Layer 3 of a small transformer language model trained on English Wikipedia (9 layers, counted from 0, width 128).
A neuron's activation on a vector x is GELU(gate . x) times (in . x), where the dot is the dot product.

Input weights of the MLP neurons that the questions are about. A number n stands for (n - 500) times 0.0015.
n7 gate: 122,583,479,644,323,508,413,509,447,564,318,452,504,517,417,483,410,174,707,554,593,410,590,491,302,644,535,721,462,543,544,669,710,288,671,732,383,492,509,652,555,449,642,635,366,599,530,521,252,303,630,679,513,545,500,547,470,509,483,365,972,312,513,324,427,539,388,422,624,411,596,419,377,752,547,525,427,819,369,491,564,677,483,718,538,245,373,614,478,402,633,672,632,521,645,579,513,359,504,392,525,435,161,301,737,426,551,424,585,487,421,691,674,432,350,406,319,631,496,111,705,663,587,603,492,483,537,453
n12 gate: 640,467,504,642,468,677,460,446,456,624,511,370,383,640,548,460,682,385,794,517,589,268,493,557,634,526,655,528,524,572,591,428,682,683,713,514,356,406,750,563,325,348,615,398,518,318,358,490,246,365,442,576,677,442,561,493,572,400,507,408,791,575,461,462,578,608,468,608,593,362,308,380,387,312,444,398,437,355,678,713,394,547,465,525,658,423,570,416,561,482,450,565,468,280,564,423,496,383,682,522,424,489,263,430,497,442,571,472,567,521,490,536,535,669,443,582,611,380,634,233,486,676,580,696,573,496,379,564
n21 gate: 532,686,532,454,572,460,452,489,395,674,459,463,369,593,415,478,518,200,441,560,640,277,753,220,402,491,592,493,676,544,441,581,650,500,766,468,411,578,588,626,414,569,402,659,628,595,460,325,537,310,594,496,704,634,500,533,478,526,354,338,535,525,547,539,489,335,760,396,496,333,339,410,659,796,460,529,331,496,229,648,630,390,585,478,619,454,385,463,452,525,522,500,565,664,678,384,381,560,431,338,706,360,464,504,461,419,383,504,584,554,255,603,424,576,427,511,405,649,711,373,748,586,544,511,436,391,465,402
n31 gate: 447,590,326,476,500,730,574,282,393,523,326,325,630,508,322,508,512,424,264,396,596,792,404,508,555,466,461,586,312,454,609,473,745,534,294,734,434,320,254,372,470,580,564,598,496,468,511,402,371,704,664,543,566,637,646,504,798,427,530,470,518,596,565,260,450,573,361,352,352,473,301,454,641,426,413,428,373,645,477,582,382,739,549,664,319,332,428,418,674,439,812,610,622,290,485,449,680,422,308,512,366,477,687,655,563,562,542,636,480,603,571,651,454,394,462,431,373,394,772,492,580,472,539,462,523,504,388,508
n41 gate: 427,425,737,453,373,500,262,413,420,595,485,479,522,286,579,361,511,527,347,410,726,485,674,452,447,639,732,550,540,322,541,470,615,763,515,511,321,442,544,576,500,602,546,449,556,785,338,551,425,349,612,553,635,468,514,379,433,589,363,526,848,264,584,413,374,601,559,582,589,511,305,511,324,605,244,464,320,544,417,433,569,459,536,456,511,529,380,511,549,372,481,556,702,526,621,587,402,457,396,470,597,481,446,259,496,466,319,496,380,342,504,590,423,325,459,375,842,572,605,467,725,473,489,718,366,364,590,537
n80 gate: 492,594,515,581,678,557,429,414,452,481,508,443,496,451,616,383,754,528,473,361,620,477,481,415,329,469,761,717,402,778,543,484,485,550,550,542,329,654,465,530,428,390,428,413,465,579,328,598,625,780,533,520,817,574,273,419,543,477,639,614,529,354,684,466,442,543,504,508,701,332,575,637,397,828,477,633,418,458,469,492,222,620,466,450,413,492,489,476,457,569,531,463,355,538,623,390,386,500,472,547,455,679,586,516,231,188,673,485,585,442,609,637,557,146,303,531,419,441,89,446,423,556,582,388,697,683,451,508
n111 gate: 315,387,555,434,515,698,243,526,329,423,399,435,493,260,500,170,315,381,601,543,527,463,478,371,610,524,350,486,496,585,549,395,563,584,448,296,545,547,637,566,638,409,584,504,626,376,463,562,508,753,609,485,598,429,342,250,496,407,493,474,581,386,724,460,544,597,567,698,561,452,500,474,610,463,270,584,323,540,492,275,273,623,507,415,464,312,376,432,410,368,637,504,537,585,566,553,575,493,728,347,453,612,424,301,403,474,696,362,550,448,385,522,496,489,633,345,541,784,598,500,751,511,361,212,602,390,651,427
n114 gate: 338,531,445,712,474,624,638,397,380,363,345,584,452,636,409,572,320,492,293,555,457,654,564,410,662,590,436,562,603,737,732,329,601,526,575,353,436,515,387,478,452,322,523,493,470,486,437,507,409,508,500,698,568,554,422,489,534,579,515,489,397,549,727,661,425,681,417,671,598,623,661,578,415,697,382,367,483,519,462,576,396,711,551,511,493,493,230,565,568,537,605,425,652,440,481,488,527,355,480,303,307,542,394,287,402,125,358,341,461,325,584,238,522,700,560,597,436,554,481,597,339,380,371,537,166,552,391,210
n117 gate: 508,474,409,509,270,311,184,364,483,683,339,652,425,401,370,572,525,531,420,414,661,395,483,843,504,574,475,606,410,374,785,386,295,517,479,446,500,602,357,533,397,517,787,450,664,403,575,742,270,586,289,410,547,585,651,513,428,567,488,682,317,116,691,660,663,217,370,695,617,604,541,496,396,627,189,413,383,438,453,207,376,757,614,371,413,516,430,616,445,289,458,444,695,663,392,556,543,342,570,703,537,673,520,517,553,500,554,347,509,229,520,500,255,521,500,588,517,504,551,613,588,625,415,642,451,620,557,733
n123 gate: 401,450,555,355,397,596,386,485,519,456,179,455,478,537,692,549,463,519,880,478,589,579,515,485,443,464,375,525,412,478,413,780,268,729,671,269,511,445,201,599,551,389,322,570,583,677,541,533,546,622,401,641,530,478,514,749,474,410,584,541,670,694,659,507,672,658,549,492,623,533,482,533,485,447,507,537,448,541,329,587,400,260,351,347,533,434,463,401,372,751,496,440,385,522,478,787,473,500,574,266,366,492,456,388,620,628,616,504,582,392,424,579,404,552,481,708,402,580,398,556,656,469,561,496,416,359,844,600
n194 gate: 493,399,641,473,647,621,571,604,609,696,600,415,606,640,624,322,427,477,397,560,390,801,460,456,479,588,493,404,489,680,407,552,397,286,358,738,489,403,405,428,367,543,807,713,518,551,405,604,586,436,576,466,593,542,253,566,478,364,589,768,479,482,475,335,474,397,456,418,394,591,453,384,369,437,511,414,387,307,392,311,399,798,443,682,630,504,507,515,345,413,596,622,449,252,467,429,605,451,576,467,536,504,432,553,550,567,515,320,469,784,436,537,623,399,317,496,147,463,645,482,642,304,515,500,464,609,550,449
n236 gate: 338,564,562,413,461,543,307,473,439,441,316,367,401,679,407,443,566,466,487,252,682,477,656,566,430,505,550,564,640,447,618,540,430,716,427,396,456,419,437,624,536,539,493,431,397,552,454,403,483,371,399,696,312,497,434,263,446,620,565,454,484,533,562,558,646,380,380,225,590,609,348,569,562,473,556,445,351,500,645,571,418,560,529,497,324,354,438,622,617,556,483,642,713,328,573,537,388,641,535,273,249,533,406,462,519,443,682,526,393,427,497,624,319,706,517,352,380,466,513,592,645,439,429,450,565,421,558,516
n313 gate: 525,557,581,683,376,613,652,662,645,290,721,479,718,467,295,470,233,330,425,457,577,868,448,563,411,518,571,424,358,340,636,601,515,254,581,690,523,562,533,712,322,592,350,691,437,445,530,482,417,705,757,489,534,432,461,596,481,351,352,456,369,704,478,464,526,579,496,654,593,511,362,232,408,530,401,537,497,378,530,722,294,552,420,467,602,388,434,595,406,485,500,500,607,578,408,363,667,339,508,474,370,489,533,473,511,470,426,639,446,718,681,357,463,540,574,592,474,542,492,341,544,664,470,570,657,658,255,419
n7 in: 469,903,733,419,799,475,556,500,580,356,261,530,215,380,443,648,654,457,427,496,618,609,381,441,426,558,661,407,567,454,431,509,732,311,505,790,431,433,627,415,251,549,392,769,290,424,631,643,602,528,435,88,283,662,647,708,633,673,473,455,535,350,482,469,391,441,245,615,526,626,749,473,360,684,478,679,664,541,616,436,464,495,562,292,370,96,437,588,394,442,824,686,617,324,595,705,546,518,566,569,500,615,438,467,650,376,586,290,310,419,597,675,505,702,391,798,427,681,279,568,350,350,602,437,758,518,319,599
n12 in: 468,709,670,428,317,483,529,409,452,468,529,537,640,631,302,613,489,399,279,622,552,590,597,780,431,463,326,483,454,496,610,627,435,400,582,663,576,437,525,295,525,489,541,340,493,503,543,493,398,390,476,456,186,635,456,493,333,536,598,305,831,554,454,648,514,645,413,383,417,414,363,557,411,482,443,535,476,614,526,595,340,536,665,604,461,619,511,651,616,326,486,551,532,561,436,456,577,601,489,525,462,616,205,437,776,642,791,635,643,564,462,482,454,397,709,529,226,581,303,407,504,530,365,579,426,414,409,375
n21 in: 330,406,660,434,363,510,571,579,477,266,712,551,463,533,668,537,172,435,541,403,767,566,600,610,433,473,433,461,413,537,545,463,566,303,548,540,753,536,548,547,547,609,584,620,670,380,504,565,646,214,402,665,653,387,370,493,689,681,514,285,409,680,438,702,548,478,729,839,639,526,673,609,511,764,311,616,476,705,609,623,329,474,636,526,529,442,496,620,344,551,500,367,533,515,412,508,455,443,661,545,350,463,496,443,443,422,393,547,477,452,393,578,434,620,408,317,282,444,549,331,584,473,534,478,572,536,664,639
n31 in: 568,684,239,190,365,514,703,410,642,481,496,639,466,481,545,438,343,588,623,634,643,377,492,420,548,540,566,507,462,323,336,737,676,470,496,455,485,478,454,428,432,667,397,708,569,582,492,372,488,480,613,258,271,330,522,214,477,450,433,447,500,573,299,463,573,739,400,372,559,557,537,344,287,438,424,640,593,508,730,519,470,350,388,695,330,721,594,704,604,682,385,661,481,443,672,606,500,604,608,663,366,682,302,480,496,465,408,353,436,477,563,430,283,394,535,706,427,559,831,305,550,591,590,565,601,413,474,393
n41 in: 390,681,611,697,560,457,301,353,478,525,368,436,680,560,675,504,507,538,511,486,571,326,830,514,469,633,632,504,504,485,548,445,522,561,302,255,284,408,529,696,738,268,316,582,565,527,496,528,570,496,576,471,544,510,634,572,347,533,560,650,620,367,457,405,558,493,587,522,615,302,458,579,496,522,457,632,481,758,500,397,711,289,472,442,578,518,568,737,562,446,435,407,597,586,522,622,275,657,304,533,423,405,521,522,574,178,406,543,530,406,352,452,464,614,435,522,707,463,614,482,475,519,478,641,227,246,504,381
n80 in: 399,354,437,538,290,570,387,302,643,677,576,759,287,629,665,476,548,343,472,423,100,408,412,647,420,580,472,369,679,305,472,452,548,551,658,832,648,519,432,363,344,453,343,571,596,437,165,590,476,480,583,553,399,420,723,532,348,368,419,429,542,536,595,461,448,684,460,472,604,390,492,406,457,653,559,516,605,571,456,560,673,576,636,686,461,178,531,589,664,351,400,621,528,571,227,541,682,443,529,255,257,788,380,586,380,468,476,347,479,362,411,404,484,547,496,397,348,415,363,559,559,459,460,797,593,591,427,476
n111 in: 720,638,779,390,546,646,275,524,580,373,555,828,404,549,586,524,577,266,551,338,476,519,519,631,526,404,508,560,318,488,563,614,229,626,666,462,574,500,539,771,470,362,251,435,488,446,523,527,500,512,709,335,414,724,390,519,297,484,266,381,445,446,623,368,747,710,566,453,586,515,523,454,389,386,416,283,742,673,350,535,389,582,659,500,332,681,180,500,547,527,418,441,362,373,504,460,583,549,448,445,414,578,508,552,425,488,442,267,358,381,428,563,465,542,562,589,469,453,504,535,639,616,225,535,675,584,455,358
n114 in: 537,307,290,543,348,715,374,469,355,582,490,548,643,487,340,524,476,350,462,670,532,307,500,623,384,660,594,614,392,651,535,372,672,286,568,324,507,470,521,584,446,534,550,490,545,532,841,423,395,518,637,444,497,596,454,589,476,434,523,547,350,579,425,423,538,497,345,601,490,449,534,633,667,597,469,463,583,476,524,389,357,528,477,343,716,624,527,507,642,524,562,510,456,514,247,402,384,480,493,601,640,670,403,599,543,635,452,534,755,575,527,576,704,656,607,565,448,619,409,640,514,348,287,541,497,456,573,179
n117 in: 204,553,574,650,555,595,298,548,606,587,344,452,354,706,462,540,508,289,720,569,689,281,647,639,618,576,392,558,527,611,637,239,468,469,591,379,79,388,436,617,360,488,340,559,313,563,512,846,262,334,244,411,613,634,451,338,400,460,581,594,428,544,354,415,623,436,548,617,462,335,655,677,496,588,124,391,456,425,589,468,449,632,299,492,469,581,653,496,496,500,647,583,587,646,378,601,342,408,413,560,642,556,446,385,523,524,345,391,471,279,569,624,433,410,325,630,432,731,436,583,567,557,480,322,418,394,465,390
n123 in: 278,540,528,478,503,539,417,525,671,465,529,361,451,392,431,594,472,231,393,703,518,621,603,330,674,429,278,386,455,504,421,486,652,269,489,535,718,497,511,880,524,633,408,584,539,563,658,545,702,384,591,356,367,500,463,757,640,468,583,511,423,496,482,510,426,500,571,453,473,472,452,489,630,755,560,479,662,437,442,532,489,386,659,507,549,614,591,431,729,511,536,443,648,578,437,580,345,541,437,457,442,622,490,500,493,518,266,371,511,532,355,493,433,381,557,426,400,475,593,504,288,230,770,627,375,356,665,317
n194 in: 631,316,483,653,563,650,579,386,637,815,600,472,607,458,592,378,397,522,284,588,460,534,453,530,401,576,240,513,382,629,308,304,491,394,556,568,760,471,724,369,407,415,500,581,487,380,466,483,435,548,863,570,443,459,345,517,335,232,890,407,394,569,376,466,594,314,578,748,600,526,622,411,398,596,475,779,478,359,386,439,411,630,492,509,690,571,250,478,201,479,785,353,304,423,705,377,649,280,634,409,392,517,605,362,621,787,487,796,617,667,533,287,832,534,517,376,496,439,496,320,663,562,552,689,525,530,400,355
n236 in: 429,596,447,474,512,503,599,567,571,456,449,389,556,559,628,478,610,621,487,472,539,415,667,469,609,485,332,408,525,588,379,570,566,665,328,426,417,528,613,447,395,441,536,519,639,301,609,383,516,715,399,564,411,470,566,466,655,516,534,432,542,538,525,654,585,373,295,701,555,319,460,593,369,440,500,367,440,500,615,423,460,522,629,672,494,509,515,285,602,525,538,434,516,516,456,722,436,361,549,544,454,579,712,487,515,363,346,602,553,609,641,580,313,627,698,469,791,529,497,663,556,455,257,541,451,403,466,634
n313 in: 477,761,434,295,407,435,534,353,403,530,497,525,577,407,578,705,524,314,693,421,503,659,534,655,552,489,377,471,675,284,247,664,311,274,638,434,483,434,453,278,417,593,413,547,483,547,667,464,592,249,529,524,613,231,570,601,544,341,398,650,455,460,600,480,453,405,368,507,520,590,586,537,537,422,483,623,493,543,630,486,663,473,326,544,546,497,490,448,520,590,368,426,296,490,487,600,442,510,296,677,477,412,470,260,363,391,402,430,606,326,516,456,450,606,416,443,486,452,497,570,423,500,606,342,427,340,314,527

Each question shows a token from some text and the vector x that enters the MLP there. A number n stands for (n - 500) times 0.0073.

"C": 599,475,464,356,568,444,440,471,392,369,655,507,534,566,419,516,437,607,394,378,589,518,420,509,479,455,569,500,580,490,468,355,456,458,464,512,490,580,499,537,471,354,417,466,428,259,469,618,445,596,406,436,468,537,580,282,493,474,509,589,431,504,576,485,439,401,449,463,514,413,494,549,565,467,430,453,490,392,547,517,512,552,619,432,494,510,438,614,509,448,456,593,298,559,422,405,507,427,292,570,506,499,538,644,416,555,492,604,621,484,444,527,539,517,487,521,462,517,518,573,671,627,536,484,471,481,404,376
Which neuron fires most, and how strongly? n117, at about 1.8

" to": 480,505,487,449,513,505,548,482,524,291,587,444,520,507,575,437,476,448,622,502,443,414,559,564,515,456,647,435,395,446,472,429,449,606,510,617,537,548,549,590,556,469,361,649,385,256,449,485,533,596,658,517,469,471,465,467,581,392,434,362,408,584,429,476,525,374,511,543,583,560,452,364,604,463,532,448,490,428,521,500,624,430,510,433,449,523,521,485,524,512,450,370,604,483,569,442,388,605,307,353,523,492,428,502,512,382,514,569,446,566,491,542,517,438,454,388,514,453,609,438,388,400,435,570,485,455,427,595
The neuron with the highest activation: n21

" members": 539,437,393,397,518,415,713,569,601,496,590,429,417,335,591,565,502,574,425,514,400,450,440,531,408,456,537,390,393,455,553,438,502,462,471,403,559,517,450,517,431,411,448,600,359,464,383,435,460,455,571,515,624,492,410,620,481,331,564,369,439,552,349,580,479,514,512,526,504,506,424,571,328,532,526,503,491,516,388,480,379,378,634,622,434,600,345,374,589,489,487,404,406,562,488,445,381,542,531,557,494,433,555,417,441,731,446,597,436,565,523,694,594,584,567,493,523,496,593,536,491,515,520,478,513,434,560,484
Which three neurons fire most, strongest first? n41, n80, n12

" J": 511,443,364,576,404,414,402,518,538,586,446,560,501,432,462,458,403,613,451,643,461,641,426,553,379,463,517,415,533,462,500,431,439,375,500,387,511,576,499,397,537,605,516,477,480,305,476,630,487,429,552,502,635,591,617,543,546,603,599,529,496,533,525,539,530,283,582,383,540,414,461,472,566,569,483,510,478,491,487,455,532,683,563,407,381,674,512,367,576,508,464,325,529,503,340,510,472,578,405,562,578,494,631,597,484,504,471,480,470,401,567,523,458,613,478,472,479,490,386,561,503,593,529,554,539,455,459,661
The neuron with the highest activation: n117

" B": 367,545,392,376,530,401,486,426,557,541,509,530,503,439,457,479,480,424,583,531,451,437,446,552,474,456,471,560,453,635,457,563,456,554,373,508,513,609,638,372,463,492,432,378,556,243,483,485,365,523,552,509,641,465,621,527,409,505,489,536,447,569,511,473,572,321,471,327,496,594,487,469,454,536,307,553,488,558,571,405,521,502,573,424,419,561,460,500,491,500,653,397,532,537,451,468,318,512,577,592,622,616,530,410,531,485,609,449,634,508,549,428,477,536,523,518,558,538,432,537,597,429,440,637,472,527,469,470
The neuron with the highest activation: n117

"==": 467,380,481,472,519,594,586,471,399,651,470,551,466,534,446,715,621,643,521,377,308,590,562,440,534,468,453,582,397,438,520,470,471,272,580,502,770,631,529,689,587,405,375,474,648,544,551,472,372,583,572,376,471,432,458,585,524,581,492,518,444,641,536,385,512,338,617,452,559,527,573,549,461,469,462,463,472,538,321,440,432,561,501,512,453,546,451,662,541,495,472,528,389,487,518,445,468,452,494,631,563,594,486,514,638,506,480,469,614,557,512,541,338,461,402,548,449,631,582,549,464,346,514,473,614,460,446,543
The neuron with the highest activation: n194

" |": 549,594,466,508,495,561,370,484,441,518,538,522,510,541,388,527,463,547,567,491,545,471,606,506,498,461,479,510,557,561,559,477,570,499,568,396,403,453,584,544,593,466,336,488,524,373,602,446,397,391,657,454,458,537,489,465,610,460,530,515,381,536,497,489,464,497,518,441,560,497,600,519,438,494,620,517,478,513,539,524,502,591,487,440,480,532,447,530,544,557,448,218,418,499,721,503,381,469,488,526,509,569,553,502,555,539,470,534,573,456,673,572,571,527,518,491,547,442,493,523,310,556,521,486,530,495,527,480
The neuron with the highest activation: n114

" and": 531,579,530,646,463,490,498,612,556,399,554,499,541,551,503,425,454,630,541,488,498,392,557,562,552,455,468,504,398,527,511,471,417,502,547,490,461,581,604,514,497,522,525,513,367,295,509,414,553,473,536,427,560,460,591,443,461,441,378,431,286,581,421,457,477,556,573,509,496,546,457,421,490,478,464,474,488,516,461,562,474,447,527,552,520,467,552,532,624,475,469,335,545,543,457,573,607,476,542,610,500,453,535,430,435,537,399,626,528,417,505,397,406,592,482,415,459,436,638,478,500,388,411,359,560,450,363,580
The neuron with the highest activation: n313

" (": 387,528,443,504,572,445,629,548,579,550,528,580,463,497,417,552,518,604,531,360,477,363,595,469,482,464,402,478,533,537,582,496,527,465,559,557,404,485,471,441,479,464,441,476,603,396,487,443,489,337,525,431,642,509,496,503,310,544,538,310,296,652,468,488,391,492,565,463,527,582,576,548,644,471,454,469,474,533,612,570,442,621,503,596,390,504,349,523,566,550,462,440,609,428,352,535,513,491,596,489,492,563,471,437,597,505,565,568,572,446,516,430,517,496,504,627,472,670,497,599,368,590,567,442,502,448,303,532
The neuron with the highest activation: n21

"/": 431,539,574,765,557,431,494,619,322,521,537,607,464,495,519,444,553,661,446,291,407,347,466,540,498,456,618,493,568,521,471,366,559,434,586,583,414,362,508,408,537,515,415,465,478,352,438,527,522,520,481,460,548,475,546,489,389,562,436,486,323,503,454,537,374,465,433,509,466,478,464,498,502,485,535,346,488,461,537,531,528,660,486,471,489,623,499,465,525,487,570,410,486,618,532,490,519,506,503,644,405,270,530,421,454,561,468,580,564,424,424,407,556,575,404,601,403,496,585,500,510,293,480,402,560,521,523,583
The neuron with the highest activation: n31

"'": 404,494,523,435,490,483,512,441,384,479,567,514,433,527,448,388,511,653,509,495,555,559,526,361,436,464,500,482,474,466,394,494,508,468,517,459,643,497,528,532,500,396,358,435,579,325,434,307,529,650,495,462,444,435,516,515,369,482,485,402,422,547,568,325,468,596,532,498,540,477,561,386,677,502,470,498,473,548,533,486,500,585,326,531,390,606,604,440,477,550,582,416,447,400,623,537,537,495,459,408,483,497,515,529,425,623,415,485,586,523,611,391,582,479,464,508,449,617,451,490,616,433,549,305,529,371,442,574
Which two neurons fire most, strongest first? n111, n31

" has": 603,353,559,605,533,516,702,577,396,367,541,478,556,571,579,552,563,636,464,365,354,394,506,513,456,460,517,421,447,427,480,568,392,419,430,545,545,572,464,561,612,575,534,433,509,361,604,488,494,536,633,490,564,540,346,482,497,324,437,537,390,699,536,457,567,555,513,460,442,605,465,639,630,525,529,525,480,504,511,614,578,564,622,603,489,534,588,471,512,447,526,399,576,458,601,599,418,620,556,604,536,509,485,401,491,519,512,515,672,523,497,452,486,592,573,363,513,589,608,378,494,508,470,433,467,569,473,388
Which three neurons fire most, strongest first? n194, n80, n7

"qu": 383,572,587,438,611,477,418,549,484,479,388,395,549,506,648,531,557,442,685,414,299,515,542,611,401,466,462,458,593,405,324,389,586,401,400,472,376,562,483,487,570,429,571,631,490,491,694,423,514,463,419,284,499,513,528,465,508,658,488,510,557,432,453,535,471,519,551,485,493,651,578,519,391,598,589,603,474,588,462,399,780,301,550,458,481,503,505,559,496,529,542,511,365,501,452,417,404,498,710,435,440,429,546,476,481,455,483,463,644,609,529,376,590,439,379,495,473,478,400,527,502,476,553,488,519,538,460,695
The neuron with the highest activation: n7

"19": 506,530,448,276,517,511,694,596,521,517,452,571,484,532,661,395,528,455,571,578,396,524,442,484,476,457,471,458,484,558,453,499,624,445,431,590,436,600,565,517,558,397,562,410,334,362,476,493,590,363,551,480,517,523,511,525,470,544,531,540,610,638,511,487,544,552,477,424,501,487,433,606,619,514,510,412,488,497,616,561,507,526,549,442,638,507,512,461,477,531,331,234,435,566,707,410,531,444,465,490,438,498,573,479,424,529,560,471,526,536,464,471,377,458,485,619,527,614,369,587,509,374,496,469,427,416,502,498
The neuron with the highest activation: n123

"66": 422,484,389,502,477,460,629,448,631,533,496,532,560,450,618,686,414,615,401,570,480,400,562,398,484,458,394,516,483,493,520,580,472,483,505,541,458,488,547,526,561,443,473,426,490,547,471,529,483,576,535,432,543,481,560,479,456,450,517,447,593,669,521,525,545,643,555,411,499,555,387,581,482,400,629,606,485,452,535,502,553,478,648,390,608,478,445,512,389,401,351,258,371,600,542,520,520,456,586,583,431,364,519,461,463,642,555,526,469,603,430,446,601,435,537,668,348,390,386,452,513,452,537,498,542,427,479,492
The neuron with the highest activation: n7

"ult": 528,414,472,581,572,463,730,476,595,449,658,466,636,545,565,537,717,557,531,546,295,484,642,422,556,466,424,501,440,402,558,518,549,387,598,301,496,427,527,445,618,429,523,455,391,501,570,568,527,611,487,449,416,493,541,551,551,478,440,407,609,563,460,492,526,591,445,566,481,555,635,400,475,222,566,515,473,529,629,545,670,402,528,424,366,557,502,603,599,532,335,480,385,579,384,661,547,442,412,525,466,542,554,606,523,443,358,468,292,439,554,422,484,491,505,468,487,477,425,495,556,526,458,406,477,570,555,475
Which three neurons fire most, strongest first? n114, n12, n194

" acc": 625,416,478,328,642,426,669,552,592,509,561,461,453,597,514,543,609,548,479,600,401,211,534,380,447,465,550,387,457,371,296,364,500,418,515,518,644,567,339,431,570,487,569,508,356,582,433,571,544,485,658,411,623,499,526,429,563,527,407,487,488,550,528,515,412,472,606,394,543,495,518,449,585,539,578,501,474,516,457,492,542,389,562,573,459,639,514,573,424,586,528,396,441,494,350,420,604,573,325,542,534,525,550,430,517,479,381,410,607,434,596,556,575,539,510,504,443,414,607,572,556,777,533,553,537,566,451,602
The neuron with the highest activation: n12

"9": 467,595,542,491,450,483,449,423,486,459,562,510,528,462,638,455,546,531,416,518,689,485,617,490,461,456,472,485,561,370,319,591,535,463,558,357,532,542,648,573,568,478,530,366,612,465,552,464,425,380,575,545,464,469,523,477,291,570,469,549,594,567,416,482,514,457,508,567,569,461,461,603,490,471,673,490,486,526,455,564,373,322,576,345,553,524,456,468,548,439,447,363,497,553,573,558,343,448,649,360,490,478,623,334,482,403,486,645,489,417,419,492,451,628,556,625,588,447,520,544,509,550,560,468,537,396,508,486
Which three neurons fire most, strongest first? n41, n21, n236

"ity": 630,558,331,375,499,445,547,614,654,413,642,500,660,494,561,549,392,526,402,323,579,441,508,546,567,463,474,497,507,466,518,641,600,443,462,405,473,483,522,505,466,449,363,580,650,380,446,465,558,366,544,445,465,478,496,663,466,499,438,439,537,593,498,478,621,674,502,757,512,551,551,410,478,515,490,464,477,533,525,614,523,397,608,505,470,486,534,427,460,449,602,457,434,546,483,347,555,435,617,613,483,431,409,565,600,507,543,639,471,640,488,640,517,590,488,573,653,464,665,503,370,569,684,446,492,547,446,517
Which two neurons fire most, strongest first? n313, n21

"ant": 508,715,435,425,526,472,560,337,643,508,492,462,520,471,434,537,498,507,343,464,490,415,668,393,606,462,418,422,521,417,640,481,532,528,483,508,390,479,414,429,553,453,576,512,466,344,577,399,508,340,548,526,384,422,641,454,638,534,462,369,470,557,614,435,512,510,584,605,510,470,472,371,399,450,574,452,476,557,424,520,383,545,490,629,545,508,565,462,731,516,445,479,415,341,445,332,638,585,544,558,482,383,544,643,554,615,532,528,502,568,537,477,482,587,553,513,455,370,437,442,470,432,546,628,435,361,539,549
Which three neurons fire most, strongest first? n31, n12, n236

"n": 488,629,549,483,527,451,513,507,849,459,563,453,493,472,436,530,430,429,300,422,413,582,502,502,592,461,530,559,551,470,417,587,421,484,537,480,570,499,448,587,649,492,502,551,389,364,540,513,627,503,439,571,445,471,545,385,599,499,553,502,548,682,506,346,562,567,534,456,528,479,560,497,545,480,561,495,478,590,532,581,542,323,486,411,602,547,559,541,520,534,386,442,481,520,489,741,476,513,704,583,426,582,454,631,535,611,471,435,315,593,616,350,400,396,545,536,480,435,344,556,383,579,594,433,470,622,407,543
Which neuron fires most, and how strongly? n123, at about 1.6

" ": 437,320,436,517,466,528,558,496,589,458,501,503,508,470,455,526,639,568,566,480,355,521,445,487,451,455,490,403,604,463,454,477,535,510,649,501,536,560,450,381,465,496,406,519,518,292,482,584,501,467,591,516,492,563,504,447,415,557,484,547,462,522,506,524,506,522,489,472,499,574,533,351,524,500,576,503,489,589,580,464,668,531,529,459,575,528,397,520,503,506,436,185,385,418,457,484,507,444,536,516,433,587,565,581,540,506,472,470,474,405,469,419,528,471,571,560,492,467,588,521,491,443,453,499,528,477,473,482
Which two neurons fire most, strongest first? n117, n12

"ash": 520,366,513,505,428,456,546,580,199,465,589,453,501,523,510,617,463,524,666,526,587,417,509,419,586,457,569,487,521,526,641,480,521,509,373,403,437,579,374,543,434,546,651,541,523,396,540,599,387,415,397,480,393,382,467,364,246,509,456,551,534,460,547,556,563,550,462,513,437,500,622,483,535,509,493,563,485,603,588,451,549,337,433,523,477,576,611,422,401,408,452,404,502,394,477,499,558,415,783,517,355,461,568,433,435,619,495,525,468,605,584,414,447,646,584,397,602,418,455,571,529,521,499,478,482,548,453,479
The neuron with the highest activation: n236

"ased": 503,526,501,596,494,506,410,533,294,454,612,530,395,595,574,629,507,485,543,402,349,396,500,600,493,459,575,477,460,529,467,441,437,488,447,607,463,464,588,526,417,430,300,525,458,434,434,436,579,526,546,434,407,493,566,543,554,457,458,400,513,624,580,455,541,599,425,599,500,565,654,598,470,516,593,356,481,596,524,508,385,319,549,468,609,441,565,672,480,540,575,448,517,485,459,267,436,479,893,602,465,520,501,515,355,455,645,386,447,609,550,449,552,647,455,538,572,611,441,441,391,550,420,442,422,494,375,471
Which two neurons fire most, strongest first? n114, n80

"art": 509,271,462,357,455,409,470,542,366,528,460,462,496,540,585,640,575,765,599,556,660,332,490,575,509,459,381,556,453,534,432,466,488,588,524,431,430,528,475,521,617,567,435,484,415,466,571,526,529,465,351,508,560,436,661,426,618,506,378,543,431,608,569,539,463,420,583,418,500,585,628,539,561,404,561,563,482,444,479,457,494,483,555,554,550,649,567,537,446,465,476,607,478,485,566,598,581,609,235,456,410,400,545,474,545,542,616,577,416,406,508,515,472,552,479,446,587,426,429,542,649,314,415,440,415,415,480,332
Which neuron fires most, and how strongly? n236, at about 1.5

" Car": 553,445,397,415,588,449,443,482,605,465,444,454,478,455,462,540,421,702,564,617,469,520,532,617,468,459,497,566,619,490,537,376,382,551,584,359,457,565,432,551,531,457,490,477,513,480,397,507,501,555,548,393,535,410,645,554,285,447,514,716,451,380,478,607,494,460,447,528,509,475,580,467,619,507,443,622,481,454,462,511,371,531,539,442,436,586,473,589,567,464,621,324,594,502,371,536,430,575,381,534,532,450,641,539,406,540,515,530,356,423,551,496,394,583,421,430,450,432,444,475,467,581,566,611,431,634,514,568
The neuron with the highest activation: n117

" eng": 375,576,434,630,618,531,648,599,474,488,582,435,488,549,571,626,428,699,432,486,257,480,553,328,447,469,432,390,531,510,418,444,356,391,507,529,379,460,445,415,471,486,758,499,474,568,465,433,558,645,651,446,417,466,539,472,722,533,625,366,557,444,435,630,566,624,654,352,538,459,540,349,496,620,656,657,473,573,385,500,551,361,400,399,322,622,491,549,516,311,515,500,536,505,335,452,440,577,635,589,575,515,503,565,461,486,460,535,518,562,512,626,575,453,475,488,548,621,540,551,618,472,435,437,483,653,484,634
The neuron with the highest activation: n111

"oint": 547,525,570,552,410,484,272,529,624,538,654,492,537,559,613,589,402,604,636,510,635,496,535,567,582,462,378,444,499,459,393,477,573,451,549,521,523,590,422,513,533,438,623,529,641,487,500,503,451,465,560,602,557,521,473,490,655,644,488,478,421,526,579,526,458,543,457,543,402,473,451,318,541,423,552,410,478,393,373,438,557,569,598,443,459,643,529,436,299,466,553,544,474,753,485,470,561,687,278,596,536,491,510,673,532,613,532,563,474,611,395,585,373,628,569,438,550,609,423,540,583,377,448,603,477,496,479,444
The neuron with the highest activation: n21